Layer 4 of a small transformer language model trained on English Wikipedia (8 layers, counted from 0, width 96).
A neuron adds its activation times its output weights to the MLP's output. To switch it off is to set its activation to zero at one token and run the rest of the model.

Output weights of the MLP neurons that the questions are about. A number n stands for (n - 500) times 0.0023.
n8: 514 402 563 581 532 353 473 639 435 600 519 553 483 589 591 477 461 417 530 680 526 506 538 563 421 441 500 515 387 625 497 420 332 583 572 582 436 553 295 378 370 530 404 535 494 240 571 547 551 589 459 650 423 664 615 388 799 658 540 514 393 569 594 393 426 410 524 574 341 477 459 685 599 374 503 645 474 247 698 500 464 523 377 348 500 476 600 370 408 413 547 413 552 543 530 470
n11: 523 551 450 260 398 464 366 476 393 91 445 609 542 391 443 647 476 484 325 557 705 485 456 562 737 433 433 528 538 443 338 428 563 673 755 565 489 390 485 365 562 565 522 573 581 671 471 516 744 542 626 559 342 583 475 405 537 620 173 662 591 585 432 238 389 599 473 550 539 532 529 523 566 468 618 317 460 454 454 588 273 508 384 689 538 492 469 594 679 591 553 408 545 385 409 556
n21: 449 537 478 590 320 493 611 431 518 661 485 515 509 573 560 523 467 583 647 521 518 508 493 450 573 551 469 429 517 600 426 495 416 463 496 441 553 507 379 556 393 566 535 354 602 389 498 445 567 534 430 479 480 340 664 440 458 554 600 547 522 617 471 478 519 562 562 456 397 493 433 438 475 500 584 362 433 323 594 484 596 458 278 525 471 465 647 496 570 411 516 383 681 516 634 491
n36: 473 294 443 474 568 467 563 642 463 634 479 651 466 503 418 335 498 517 442 398 661 458 490 597 474 558 546 447 582 738 529 573 545 412 404 532 442 552 550 313 705 550 478 519 601 464 344 507 402 465 582 334 480 360 627 494 505 597 569 458 521 620 483 514 451 460 477 420 365 625 448 551 450 512 415 350 469 368 546 522 474 564 435 591 614 488 500 558 571 576 586 454 580 457 474 474
n60: 302 642 662 589 546 423 722 337 483 511 480 572 437 172 453 691 336 654 552 511 596 324 500 518 317 437 264 537 493 575 452 434 699 332 670 221 343 519 521 385 678 563 751 634 723 508 455 466 437 647 457 329 601 382 382 579 515 391 438 426 500 561 497 469 496 493 522 319 703 424 724 532 407 662 467 356 554 496 500 500 485 398 571 579 632 683 559 510 243 651 497 504 331 461 529 630
n82: 497 512 629 431 418 634 459 547 533 628 333 447 624 567 383 442 555 506 330 549 467 450 540 437 431 393 334 785 522 433 314 311 510 527 543 313 594 618 567 516 563 491 376 599 547 547 434 450 494 410 483 543 441 745 591 564 553 166 762 446 587 396 589 635 457 446 571 410 670 355 503 479 464 535 404 413 574 281 615 643 500 643 550 509 605 323 386 520 452 505 546 584 413 593 444 602
n100: 596 470 608 327 395 553 483 228 478 474 597 500 468 628 510 447 471 535 527 507 362 601 433 329 545 488 717 558 438 240 415 538 479 532 600 452 551 574 685 641 473 483 507 542 416 374 506 601 424 462 504 491 481 452 525 569 296 392 529 709 517 637 269 525 620 549 406 480 321 631 263 569 363 373 477 510 450 591 404 570 816 342 923 424 583 401 412 565 537 467 456 577 465 416 662 555
n102: 379 474 569 338 478 521 563 470 674 495 346 472 376 640 404 433 491 587 572 455 414 636 377 368 507 579 549 583 470 415 543 456 433 493 497 457 665 664 662 664 569 279 448 446 472 489 761 579 327 674 483 518 475 343 670 353 539 374 480 528 463 364 497 300 387 384 483 325 572 596 521 359 456 715 322 378 375 419 514 475 591 518 489 468 768 615 540 515 663 466 429 520 711 579 664 482
n105: 379 656 522 485 578 394 596 461 565 554 607 520 368 436 447 456 513 338 467 471 529 376 479 708 569 471 628 428 491 475 494 693 564 244 481 575 586 528 457 609 557 470 567 419 503 198 554 567 460 570 358 514 523 528 617 605 574 762 417 423 552 516 534 434 468 522 518 571 500 579 319 544 494 581 609 601 366 299 534 616 470 483 395 349 774 507 428 549 422 615 570 386 421 428 254 476
n134: 525 571 479 359 371 686 447 714 414 586 367 479 658 626 634 367 401 518 405 403 408 524 541 620 554 378 528 458 465 742 611 564 585 420 440 577 468 247 542 409 164 656 468 651 275 549 792 680 296 666 564 538 579 486 524 447 594 550 505 334 151 552 536 556 369 262 573 571 701 479 508 671 665 450 459 594 411 743 492 520 372 420 595 375 589 470 454 503 497 430 589 225 465 526 555 335
n189: 480 652 359 454 391 500 262 760 236 494 339 539 496 382 630 480 533 591 609 488 476 589 660 456 679 344 515 370 420 754 521 532 530 447 504 932 553 604 230 461 479 567 279 627 738 722 634 171 656 610 281 663 339 504 517 544 562 495 147 488 700 546 366 684 602 587 424 406 288 712 461 398 468 500 582 393 447 402 274 522 471 315 595 528 430 758 605 527 620 420 522 414 309 496 630 387
n253: 626 590 478 561 432 497 378 445 405 611 571 298 466 446 622 530 410 433 393 533 347 523 464 407 591 478 568 635 290 382 491 459 469 516 360 586 334 386 442 620 466 705 448 356 434 555 454 525 595 531 417 528 471 614 560 669 449 376 659 509 547 626 327 647 488 599 664 680 671 468 443 444 491 523 584 553 521 551 446 379 443 402 469 790 333 641 607 520 464 473 365 478 565 439 419 566
n286: 775 515 490 643 558 512 661 361 443 579 695 497 380 456 281 383 533 905 556 419 446 520 283 525 578 533 493 526 629 424 560 617 569 686 583 541 504 266 487 337 470 485 436 534 464 683 348 250 470 207 591 395 588 644 438 408 544 672 509 564 725 356 542 461 555 592 763 423 527 401 379 518 308 416 632 677 284 403 430 458 444 309 419 616 421 424 462 576 557 479 400 504 519 629 475 541
n292: 661 351 641 361 853 508 608 732 650 440 718 411 377 359 616 732 237 719 341 543 488 563 410 678 483 447 482 368 371 507 428 588 500 462 595 456 513 355 407 702 488 548 601 421 342 229 579 625 344 358 533 374 421 612 344 470 300 713 659 651 626 551 605 342 520 396 472 414 537 474 504 500 488 563 363 618 403 718 525 483 666 456 401 392 540 554 344 482 568 503 483 566 484 706 15 507
n295: 414 542 267 358 541 500 415 625 460 745 513 508 388 644 586 384 453 508 554 291 602 654 570 486 494 424 558 397 557 503 594 412 471 395 547 506 567 417 433 494 397 659 464 559 353 585 497 482 442 624 619 459 532 748 453 560 503 320 449 452 347 438 597 518 556 544 623 592 524 559 464 544 500 511 475 339 439 455 479 605 373 516 561 327 456 599 554 396 392 443 515 535 700 560 673 438
n350: 405 452 602 230 385 484 549 605 525 500 591 591 627 531 500 576 377 578 638 463 767 611 522 682 241 550 542 161 560 314 447 542 485 603 572 703 464 617 613 550 451 635 639 515 420 401 454 479 543 557 304 324 648 658 527 444 511 459 532 511 150 500 313 653 456 605 539 489 403 511 504 322 666 563 548 512 402 525 551 519 167 322 458 460 529 223 451 551 483 695 594 577 466 711 417 362

Each question names a token from some text and the token that comes next. It shows the activations a of the neurons there, in the order above. A number n stands for (n - 500) times 0.015.

Then comes g, the gradient of the next token's log-probability with respect to the MLP's output, scaled to length 1. A neuron's effect is roughly proportional to its activation times (output weights . g). A number n stands for (n - 500) times 0.00096.

" Department", then " of"
a: 499 500 496 562 500 618 500 489 665 500 500 490 500 579 500 500
g: 438 514 434 564 544 380 577 422 677 390 618 520 506 595 473 521 450 635 317 506 341 507 477 599 536 454 621 403 415 481 417 899 389 552 447 657 580 276 593 565 503 421 605 493 386 276 620 604 497 543 411 516 517 489 504 548 518 737 478 518 653 430 524 399 377 488 568 510 399 379 704 401 497 422 594 450 352 397 640 483 548 380 551 352 482 594 457 467 522 588 654 446 484 606 196 532
Switching off which neuron hurts the next token most? n105

"Of", then " K"
a: 500 684 763 523 672 500 639 495 499 509 500 495 500 500 566 500
g: 554 474 461 598 417 645 478 707 347 540 533 479 666 351 567 564 530 701 383 587 497 468 395 562 376 488 530 446 298 367 508 567 534 752 410 230 468 428 444 505 588 368 385 441 640 442 566 445 564 508 670 471 486 445 582 452 659 507 517 435 561 587 575 764 488 694 530 582 453 607 430 386 546 382 524 588 421 635 425 665 652 382 229 406 330 439 471 386 498 400 400 534 440 445 608 506
Switching off which neuron hurts the next token most? n21

"e", then " novels"
a: 489 492 696 718 500 489 500 489 500 497 498 550 617 489 489 500
g: 526 508 311 604 700 602 485 581 589 435 588 588 569 456 238 260 381 587 541 515 456 498 369 314 749 532 429 513 701 377 372 422 453 651 381 506 552 406 500 425 514 570 606 476 532 373 430 604 560 401 620 486 552 463 320 415 465 589 555 660 443 605 553 405 423 469 574 699 497 599 593 304 394 474 536 672 324 587 472 711 602 501 496 451 597 514 263 503 469 537 459 419 620 384 463 529
Which two neurons, each switched off alone, lower its probability most, in order? n286, n36

" 5", then " |"
a: 500 491 728 500 519 496 506 623 533 498 500 666 490 500 797 499
g: 565 583 405 649 497 493 358 631 528 617 260 476 553 558 552 361 339 399 499 480 632 620 560 474 650 397 556 570 671 447 417 394 550 535 746 468 502 664 535 546 358 556 460 477 592 365 574 470 483 486 383 407 419 386 508 609 349 630 416 567 484 604 412 429 469 424 530 340 615 602 191 550 404 440 401 416 451 590 485 510 511 643 657 662 480 380 457 492 510 360 494 593 537 392 401 850
Switching off which neuron hurts the next token most? n21

"I", then " bas"
a: 497 495 776 659 490 500 492 492 491 491 499 629 500 500 643 500
g: 674 550 286 616 646 569 417 484 404 775 539 549 691 550 622 511 442 558 349 563 489 490 376 367 584 422 453 444 660 492 391 401 476 648 428 551 645 668 562 500 545 547 451 460 716 518 534 507 318 462 535 446 539 487 435 439 519 481 380 594 724 356 282 427 501 565 424 568 453 600 452 545 355 464 368 226 472 521 655 449 451 445 329 610 580 402 287 411 453 508 451 476 674 595 602 561
Which two neurons, each switched off alone, lower its probability most, in order? n21, n36

" |", then "\n"
a: 500 580 497 533 499 489 584 494 489 628 520 537 500 489 490 493
g: 448 610 579 521 613 407 452 486 507 388 606 464 387 570 480 468 530 532 579 578 467 483 399 602 445 520 727 619 358 369 677 273 451 495 559 545 582 676 517 379 199 460 392 504 291 581 436 335 405 523 370 523 654 510 584 457 432 454 370 554 405 539 556 598 545 442 518 595 461 426 447 574 448 506 532 543 562 538 341 411 484 571 966 302 528 591 504 610 417 582 621 564 358 552 525 454
Which two neurons, each switched off alone, lower its probability most, in order? n100, n134

" of", then " Education"
a: 491 716 528 689 489 500 492 517 489 580 500 489 500 500 566 498
g: 515 511 546 329 492 515 401 518 510 433 638 336 593 426 381 293 479 424 362 469 602 584 646 406 576 515 452 468 603 517 339 437 557 482 526 476 616 471 296 434 452 570 550 493 591 433 562 628 686 460 481 350 551 347 410 602 659 485 300 638 541 579 426 392 329 762 654 588 353 544 704 427 473 569 464 547 592 585 421 574 638 327 659 623 250 585 409 701 470 539 437 556 419 417 581 442
Switching off which neuron hurts the next token most? n11

" were", then " relegated"
a: 633 494 491 493 489 492 500 490 498 502 498 491 568 500 566 498
g: 521 530 519 458 450 535 738 407 482 387 364 425 424 403 690 451 625 508 668 619 359 307 462 443 777 498 419 515 490 374 611 611 543 365 332 339 433 466 539 228 613 590 601 462 533 716 459 334 445 547 360 687 537 463 452 532 543 568 542 474 628 466 555 490 660 500 661 421 432 573 508 565 656 491 394 449 449 360 463 429 691 397 633 704 586 482 511 433 401 503 440 598 392 368 410 528
Which neuron, switched off, raises the next token's probability most? n8

"cliff", then " Middle"
a: 495 500 611 490 500 505 500 491 500 500 500 629 500 703 500 509
g: 449 430 512 624 443 470 575 350 475 621 507 660 825 661 470 702 395 564 488 701 542 528 529 720 499 307 673 344 436 383 508 428 536 714 426 298 412 378 372 489 604 405 640 500 538 441 452 535 497 315 455 427 505 520 546 399 527 340 572 696 425 420 390 432 493 597 615 520 596 589 608 511 506 463 470 440 499 657 433 430 600 393 563 288 449 446 423 506 406 536 268 574 526 610 431 528
Switching off which neuron hurts the next token most? n292

"\n", then "-"
a: 865 490 497 493 500 490 500 534 500 499 499 493 489 500 514 493
g: 525 399 512 467 527 438 495 528 500 412 603 616 433 184 645 379 602 691 495 466 584 562 484 483 584 501 385 349 528 520 557 422 585 506 517 586 545 539 514 538 478 588 394 465 548 614 589 542 524 567 532 447 373 605 685 428 507 731 579 484 483 458 554 258 404 388 512 434 585 416 482 280 456 435 477 458 354 316 743 563 640 610 468 517 770 327 418 545 563 675 545 183 395 452 530 421
Switching off which neuron hurts the next token most? n8

" M", then "ön"
a: 490 499 741 618 500 499 500 500 502 500 500 659 500 500 609 500
g: 506 559 440 569 614 510 536 346 377 371 459 566 706 546 559 375 580 268 340 736 541 316 400 554 546 491 439 446 315 421 365 545 421 462 477 250 631 492 495 663 703 421 386 489 554 618 560 455 392 467 522 591 626 489 578 620 534 417 465 606 471 534 499 763 633 351 587 667 393 486 566 416 540 549 473 492 474 392 410 653 517 589 387 593 333 374 379 675 703 484 536 550 434 487 483 396
Which neuron, switched off, raises the next token's probability most? n295

"er", then " SV"
a: 500 498 489 697 498 491 500 489 518 504 500 611 499 510 500 685
g: 462 516 360 487 564 834 597 661 579 464 627 533 634 438 488 617 668 456 479 591 438 433 426 549 397 464 518 397 607 293 393 521 451 462 500 451 678 460 516 431 785 466 501 528 536 353 411 399 378 514 437 485 492 735 572 512 513 498 577 543 540 543 476 458 663 605 590 590 424 525 628 516 494 554 504 549 251 453 346 448 415 507 348 583 316 631 200 533 466 387 529 596 552 393 276 436
Switching off which neuron hurts the next token most? n350

"|", then "---|---|---|---|"
a: 500 500 507 497 499 500 495 496 492 613 500 500 498 500 595 491
g: 475 495 519 502 464 584 472 590 652 498 303 556 413 609 411 611 385 402 468 625 566 487 668 544 619 502 541 608 540 619 512 414 320 638 465 527 587 672 556 443 270 424 437 457 283 392 626 448 556 671 399 452 706 454 361 783 482 419 588 334 269 463 433 440 508 426 434 493 299 538 393 535 361 618 431 531 462 507 653 465 434 638 660 630 451 393 428 434 406 490 744 527 621 477 475 528
Switching off which neuron hurts the next token most? n134

"ä", then "dt"
a: 508 500 676 804 494 500 500 500 494 500 500 549 490 500 500 500
g: 665 434 577 584 592 621 477 423 387 355 598 681 355 541 453 533 634 569 576 497 556 497 648 596 188 488 460 422 499 475 433 612 534 795 586 521 520 440 494 453 508 560 427 374 563 484 369 602 572 537 551 562 528 568 373 719 323 457 415 415 555 444 426 574 397 326 555 520 435 413 359 679 702 381 524 312 482 401 652 372 524 581 353 568 482 457 552 482 405 303 656 526 575 580 483 289
Switching off which neuron hurts the next token most? n36

" attend", then " the"
a: 811 491 490 523 500 515 611 499 491 506 495 499 490 498 499 489
g: 457 479 308 541 466 437 496 558 491 476 546 691 416 462 480 579 524 460 512 373 425 469 577 419 410 480 469 512 544 590 592 730 278 495 483 586 347 586 458 442 755 805 421 469 708 320 492 588 488 660 691 462 447 663 564 407 556 373 411 546 512 521 552 445 358 538 416 445 579 492 541 485 513 513 495 248 627 421 695 353 264 628 316 573 309 387 574 574 527 493 503 576 593 548 476 436
Switching off which neuron hurts the next token most? n8

" \"", then "F"
a: 500 490 492 489 973 495 515 499 495 622 500 493 497 500 492 498
g: 411 297 516 491 376 306 484 424 492 528 428 444 509 355 585 517 486 575 343 473 549 458 530 767 249 556 618 530 439 457 506 421 544 665 651 477 564 391 549 527 523 572 464 488 581 373 504 521 542 430 409 583 525 431 799 618 594 379 491 610 554 399 451 623 387 459 278 423 477 474 443 577 536 674 539 343 597 474 335 479 836 537 370 618 446 486 555 582 636 566 505 526 246 635 494 511
Switching off which neuron hurts the next token most? n60

" release", then " date"
a: 494 499 500 491 500 738 492 620 489 648 500 500 493 491 494 497
g: 457 501 562 396 637 522 554 545 695 511 554 698 587 516 431 649 504 571 432 577 244 443 392 654 391 683 395 541 501 439 457 407 420 503 286 447 675 645 481 431 676 393 623 536 715 446 377 545 393 533 424 489 506 488 464 467 444 418 598 580 598 347 341 573 567 575 539 419 714 317 692 537 518 518 352 508 463 489 560 450 512 579 462 505 433 521 194 554 417 359 480 335 509 624 343 645
Switching off which neuron hurts the next token most? n82

" one", then " point"
a: 543 492 498 489 500 543 500 499 631 500 500 500 495 495 500 489
g: 325 557 472 502 572 394 556 194 648 517 587 504 530 358 498 705 530 563 147 368 574 540 369 517 596 613 548 417 491 542 427 512 695 606 513 566 734 414 630 551 481 552 609 312 426 331 545 419 389 574 318 429 616 587 435 555 499 539 594 338 620 461 460 354 684 479 635 451 387 425 608 607 531 519 546 388 462 429 554 490 652 458 562 328 459 500 295 447 563 500 509 560 516 532 495 602
Switching off which neuron hurts the next token most? n105

" |", then " 8"
a: 500 493 509 489 498 490 650 592 494 679 498 493 499 499 624 489
g: 573 476 462 442 523 443 549 473 534 537 498 440 592 486 514 458 402 349 635 573 454 505 918 534 588 566 513 527 658 663 465 676 476 528 475 586 519 510 444 497 699 551 385 384 443 375 481 824 595 402 613 451 414 377 509 524 637 424 682 545 280 572 344 379 332 452 482 310 427 417 467 481 571 415 393 510 498 575 359 472 362 462 370 696 608 537 595 335 573 369 473 367 549 543 491 553
Switching off which neuron hurts the next token most? n134

"pro", then "motion"
a: 489 493 490 596 500 497 498 499 500 500 500 491 500 500 500 701
g: 328 586 553 490 616 322 665 426 573 304 550 672 597 445 509 562 452 544 507 493 380 539 431 506 496 426 416 390 544 238 442 549 454 634 621 594 496 535 648 601 489 561 493 697 453 401 552 427 489 736 325 539 640 471 425 410 590 429 441 479 522 462 269 518 370 648 383 448 542 427 481 408 252 379 573 753 317 430 643 469 558 637 455 446 649 513 443 704 654 535 464 417 584 498 439 526
Switching off which neuron hurts the next token most? n350

" on", then " points"
a: 489 628 489 765 498 499 767 503 500 549 494 500 498 500 583 489
g: 570 422 484 665 733 447 557 183 564 436 595 464 537 569 509 494 512 693 529 569 518 383 415 484 822 666 567 451 615 232 362 336 460 405 560 493 576 589 451 563 402 469 399 394 387 414 531 593 436 466 368 426 701 470 430 550 527 576 586 538 697 338 525 374 563 573 536 453 439 350 539 518 606 614 483 581 430 543 305 571 713 579 607 419 459 471 346 453 484 375 528 584 496 463 417 422
Switching off which neuron hurts the next token most? n100

"D", then "ark"
a: 500 497 693 753 500 492 489 495 500 500 500 581 495 500 709 500
g: 507 570 564 520 423 530 555 572 587 506 463 576 379 688 533 537 482 546 600 472 435 666 517 375 443 309 311 568 422 358 333 256 422 669 558 538 659 467 304 408 575 588 553 524 383 573 529 631 598 332 545 489 321 673 487 445 382 394 495 641 421 380 650 566 780 481 685 457 467 515 525 486 520 460 459 359 308 424 687 486 358 537 443 470 595 611 613 546 366 533 366 597 495 347 624 597
Which neuron, switched off, raises the next token's probability most? n36

" |", then " GD"
a: 500 749 491 610 500 611 602 675 490 858 500 489 500 489 608 667
g: 582 561 441 445 513 548 406 335 341 383 513 424 391 525 394 633 326 585 540 529 433 579 508 602 698 539 435 564 679 374 439 482 543 474 429 520 667 588 434 479 606 499 589 520 654 435 584 506 491 545 309 390 584 499 360 527 436 469 567 618 440 640 319 523 620 493 590 293 554 511 546 514 458 520 407 556 328 406 297 380 454 407 779 605 549 463 557 630 377 419 683 710 345 380 769 407
Switching off which neuron hurts the next token most? n100

" |", then " Duration"
a: 494 522 498 515 500 521 578 627 499 651 500 559 495 494 582 522
g: 513 420 568 434 612 454 616 406 519 552 652 466 583 535 456 587 537 388 611 610 474 357 568 442 577 677 554 499 639 330 356 469 536 344 287 553 539 698 486 475 620 542 595 457 702 397 479 596 501 456 619 443 528 419 214 533 684 446 424 361 560 315 272 473 493 454 573 476 566 317 543 528 358 566 436 624 610 375 519 549 684 364 695 354 467 476 340 609 568 341 501 519 502 538 384 658
Switching off which neuron hurts the next token most? n100

" the", then " few"
a: 489 496 489 492 499 496 500 491 497 600 500 497 500 500 638 512
g: 599 443 336 594 622 432 487 596 412 545 457 632 494 498 423 492 477 374 519 426 550 541 674 591 458 636 417 268 550 403 600 505 441 453 306 660 618 515 592 521 452 407 472 584 562 491 424 640 555 773 523 492 476 594 563 423 457 407 551 533 452 468 254 387 481 627 580 727 394 395 392 631 539 470 457 319 534 472 580 502 566 237 446 486 665 457 482 390 477 347 527 254 453 599 666 749
Switching off which neuron hurts the next token most? n295

" |", then " 101"
a: 491 555 500 489 500 491 525 520 500 604 499 639 492 492 623 497
g: 546 397 430 557 522 458 462 346 402 457 557 572 538 559 517 531 578 461 564 380 365 647 732 559 436 468 481 419 603 662 395 610 502 456 357 428 499 438 513 749 697 622 445 395 309 273 407 691 555 425 570 362 422 500 479 399 760 538 711 434 381 493 388 534 496 255 448 562 444 378 534 458 568 731 447 571 616 534 484 709 505 331 450 342 577 439 549 625 454 425 509 422 618 497 538 541
Switching off which neuron hurts the next token most? n134

" January", then " 2017"
a: 500 541 511 698 500 504 492 495 490 514 653 498 508 499 516 544
g: 386 695 402 569 468 564 362 610 419 527 578 565 589 545 399 570 535 513 536 584 411 462 651 222 423 416 383 450 476 533 512 436 391 622 519 472 504 643 420 305 643 528 620 586 740 280 438 336 525 361 473 554 406 503 471 637 458 492 351 667 477 440 404 738 438 586 449 490 329 673 553 505 426 569 484 488 377 583 554 740 541 507 403 628 300 484 424 535 529 670 542 362 545 350 503 643
Switching off which neuron hurts the next token most? n189

"ö", then "kel"
a: 539 499 731 712 497 500 499 500 496 500 500 620 495 497 495 500
g: 656 581 345 485 612 660 539 365 515 428 581 630 518 413 470 375 519 674 633 411 317 307 315 582 634 481 387 381 501 543 544 396 573 371 460 582 469 286 606 559 669 485 596 281 519 546 559 354 514 454 654 605 362 723 369 599 317 504 402 429 491 435 497 463 489 512 540 606 420 499 530 593 433 355 592 459 472 452 601 321 565 703 574 535 524 574 448 513 529 525 443 629 472 769 321 474
Which neuron, switched off, raises the next token's probability most? n21

" police", then " station"
a: 514 500 500 489 500 669 500 500 497 489 496 491 494 605 496 498
g: 381 431 598 655 556 636 624 458 608 413 502 344 699 496 514 506 444 648 423 523 422 408 498 488 348 475 462 549 547 539 371 303 723 435 402 456 568 617 581 537 708 292 628 434 397 469 469 348 597 284 510 621 347 562 354 561 522 503 725 609 657 410 534 509 556 627 454 460 544 377 603 478 315 473 570 583 326 536 369 538 447 476 509 453 452 592 238 447 695 459 449 537 502 564 450 686
Switching off which neuron hurts the next token most? n82

" in", then " season"
a: 500 556 498 495 498 497 763 523 500 489 496 497 500 500 517 490
g: 560 389 548 466 597 551 516 480 487 476 611 281 601 507 373 364 382 391 613 637 562 470 318 398 635 528 464 543 567 610 373 422 587 550 368 555 403 659 505 270 427 492 681 517 493 433 319 563 606 377 383 623 442 442 266 488 551 343 548 466 498 384 541 655 551 439 752 445 457 399 751 540 626 583 511 533 250 588 572 558 560 527 514 725 483 455 575 588 598 502 470 444 282 447 533 586
Which neuron, switched off, raises the next token's probability most? n100

" 5", then " November"
a: 499 489 560 525 500 504 630 500 493 490 500 499 491 500 590 500
g: 487 532 577 460 527 314 523 483 589 518 545 518 542 554 390 432 524 557 211 539 283 620 421 418 321 469 528 401 457 535 670 649 547 700 371 531 475 489 430 299 583 531 633 494 615 293 488 505 493 509 813 418 499 465 485 363 561 458 357 389 654 434 583 588 391 378 699 608 600 533 654 413 538 440 292 666 603 445 603 505 416 408 313 459 525 515 448 721 506 550 505 495 555 598 407 561
Which neuron, switched off, raises the next token's probability most? n100

" Township", then " attend"
a: 492 500 588 500 500 697 492 489 489 500 490 489 494 501 500 500
g: 584 571 355 572 640 480 771 586 405 568 579 572 685 512 375 442 482 697 386 599 432 416 347 365 778 604 357 469 580 486 507 325 404 598 467 519 510 557 681 398 544 511 494 632 599 424 464 478 546 388 589 318 441 546 462 572 275 300 377 722 576 374 580 541 454 552 463 521 667 654 549 498 496 464 567 458 502 605 402 483 579 545 468 530 562 506 451 478 288 382 562 340 330 399 390 443
Switching off which neuron hurts the next token most? n82

"zzo", then "fal"
a: 510 489 490 639 500 499 500 500 502 500 500 492 647 713 500 497
g: 512 486 520 504 485 554 619 512 629 485 481 694 656 399 465 640 531 560 474 466 403 376 359 474 558 521 340 578 368 472 368 338 501 370 349 452 596 505 667 618 556 468 582 517 380 755 414 435 550 526 452 474 464 814 523 420 467 586 602 514 418 463 242 256 496 253 645 683 439 375 454 645 535 586 648 438 553 493 531 295 525 377 427 576 488 562 599 488 531 408 478 689 444 626 494 455
Which neuron, switched off, raises the next token's probability most? n36

" -", then " Erik"
a: 500 498 536 496 494 495 489 499 497 568 498 539 500 500 692 490
g: 587 484 444 498 340 647 485 769 468 349 313 354 310 505 517 349 600 605 444 508 323 569 338 469 365 612 433 543 508 543 505 677 359 685 503 597 445 383 632 496 387 595 575 476 580 439 518 324 483 620 505 750 457 489 550 443 311 609 393 538 718 626 661 501 430 485 576 476 374 478 489 587 587 390 417 594 461 663 500 418 384 456 417 597 525 611 306 508 445 625 565 361 648 540 515 467
Which neuron, switched off, raises the next token's probability most? n295

" team", then " with"
a: 491 493 500 498 500 517 500 517 490 496 500 498 499 535 498 624
g: 550 623 489 529 680 468 514 502 484 629 325 286 410 447 603 549 738 402 570 447 491 394 524 337 585 448 548 427 778 515 607 700 779 456 467 610 618 614 550 427 517 478 474 539 432 439 356 533 356 310 484 497 431 523 388 500 399 395 613 601 427 579 676 431 425 488 396 513 568 506 556 365 462 301 487 404 577 521 722 451 562 462 444 445 578 292 679 381 569 533 492 386 332 430 628 549
Which neuron, switched off, raises the next token's probability most? n350

" The", then " Ba"
a: 510 498 614 490 489 500 489 492 496 616 500 489 500 493 701 520
g: 513 522 414 482 412 412 572 509 626 551 434 481 545 315 767 479 528 634 473 438 561 616 309 428 395 395 479 374 192 392 457 643 507 609 606 615 467 500 555 585 588 716 461 444 563 609 693 409 560 436 483 523 403 548 591 512 474 270 483 404 556 482 458 479 518 574 534 377 583 563 583 250 341 457 611 364 547 625 490 588 513 578 431 348 423 406 338 651 442 599 441 638 741 648 406 456
Which neuron, switched off, raises the next token's probability most? n134

"\n", then "=="
a: 536 591 490 500 737 489 495 759 499 520 500 580 489 500 675 499
g: 601 349 454 585 518 570 313 528 461 501 542 640 662 604 218 422 470 517 452 442 517 452 481 592 545 450 592 470 550 430 743 343 399 503 429 547 523 462 496 580 496 474 423 688 660 535 721 604 462 474 526 333 452 421 498 414 643 354 483 642 423 650 452 486 573 597 510 463 464 290 497 373 408 520 472 432 502 507 447 431 424 469 500 353 266 786 488 627 535 542 674 228 496 668 635 562
Which neuron, switched off, raises the next token's probability most? n60

" -", then " Julie"
a: 500 495 540 493 495 496 489 489 495 552 495 538 499 500 694 489
g: 543 543 577 371 418 594 417 481 510 407 416 369 397 473 277 452 525 661 531 484 478 551 364 360 416 557 464 566 588 554 572 456 425 648 578 465 548 283 480 360 473 631 508 609 773 554 483 443 610 592 570 574 490 417 397 491 418 610 233 534 652 688 605 653 507 472 353 392 549 549 597 525 521 480 561 507 467 510 577 392 408 259 517 605 469 720 142 534 612 661 487 385 580 528 504 462
Which neuron, switched off, raises the next token's probability most? n295

"s", then " from"
a: 500 492 649 593 489 603 500 633 537 570 500 530 500 500 490 489
g: 592 625 582 474 506 478 398 578 558 616 546 561 445 407 488 597 443 398 595 547 483 350 387 401 481 505 617 530 422 514 536 461 489 491 423 520 488 618 444 539 596 365 370 471 539 550 429 411 655 528 259 519 593 611 420 475 307 441 356 335 295 387 535 714 526 433 499 629 319 634 543 419 515 466 691 506 664 491 699 465 571 602 613 343 373 466 487 597 370 509 709 578 666 418 712 190
Which neuron, switched off, raises the next token's probability most? n102

"\n", then "School"
a: 489 672 599 500 743 490 500 692 493 578 500 697 676 500 758 500
g: 639 354 497 452 507 524 392 492 566 470 519 395 484 529 387 361 688 426 461 445 554 580 541 655 540 550 387 422 464 466 326 403 424 523 645 506 668 728 478 536 610 502 483 408 661 364 588 604 638 182 541 443 331 531 363 521 400 462 444 620 519 453 492 426 707 638 575 433 442 462 490 385 294 609 567 584 392 495 559 333 522 590 829 472 366 501 314 611 559 540 477 444 576 424 632 606
Which neuron, switched off, raises the next token's probability most? n60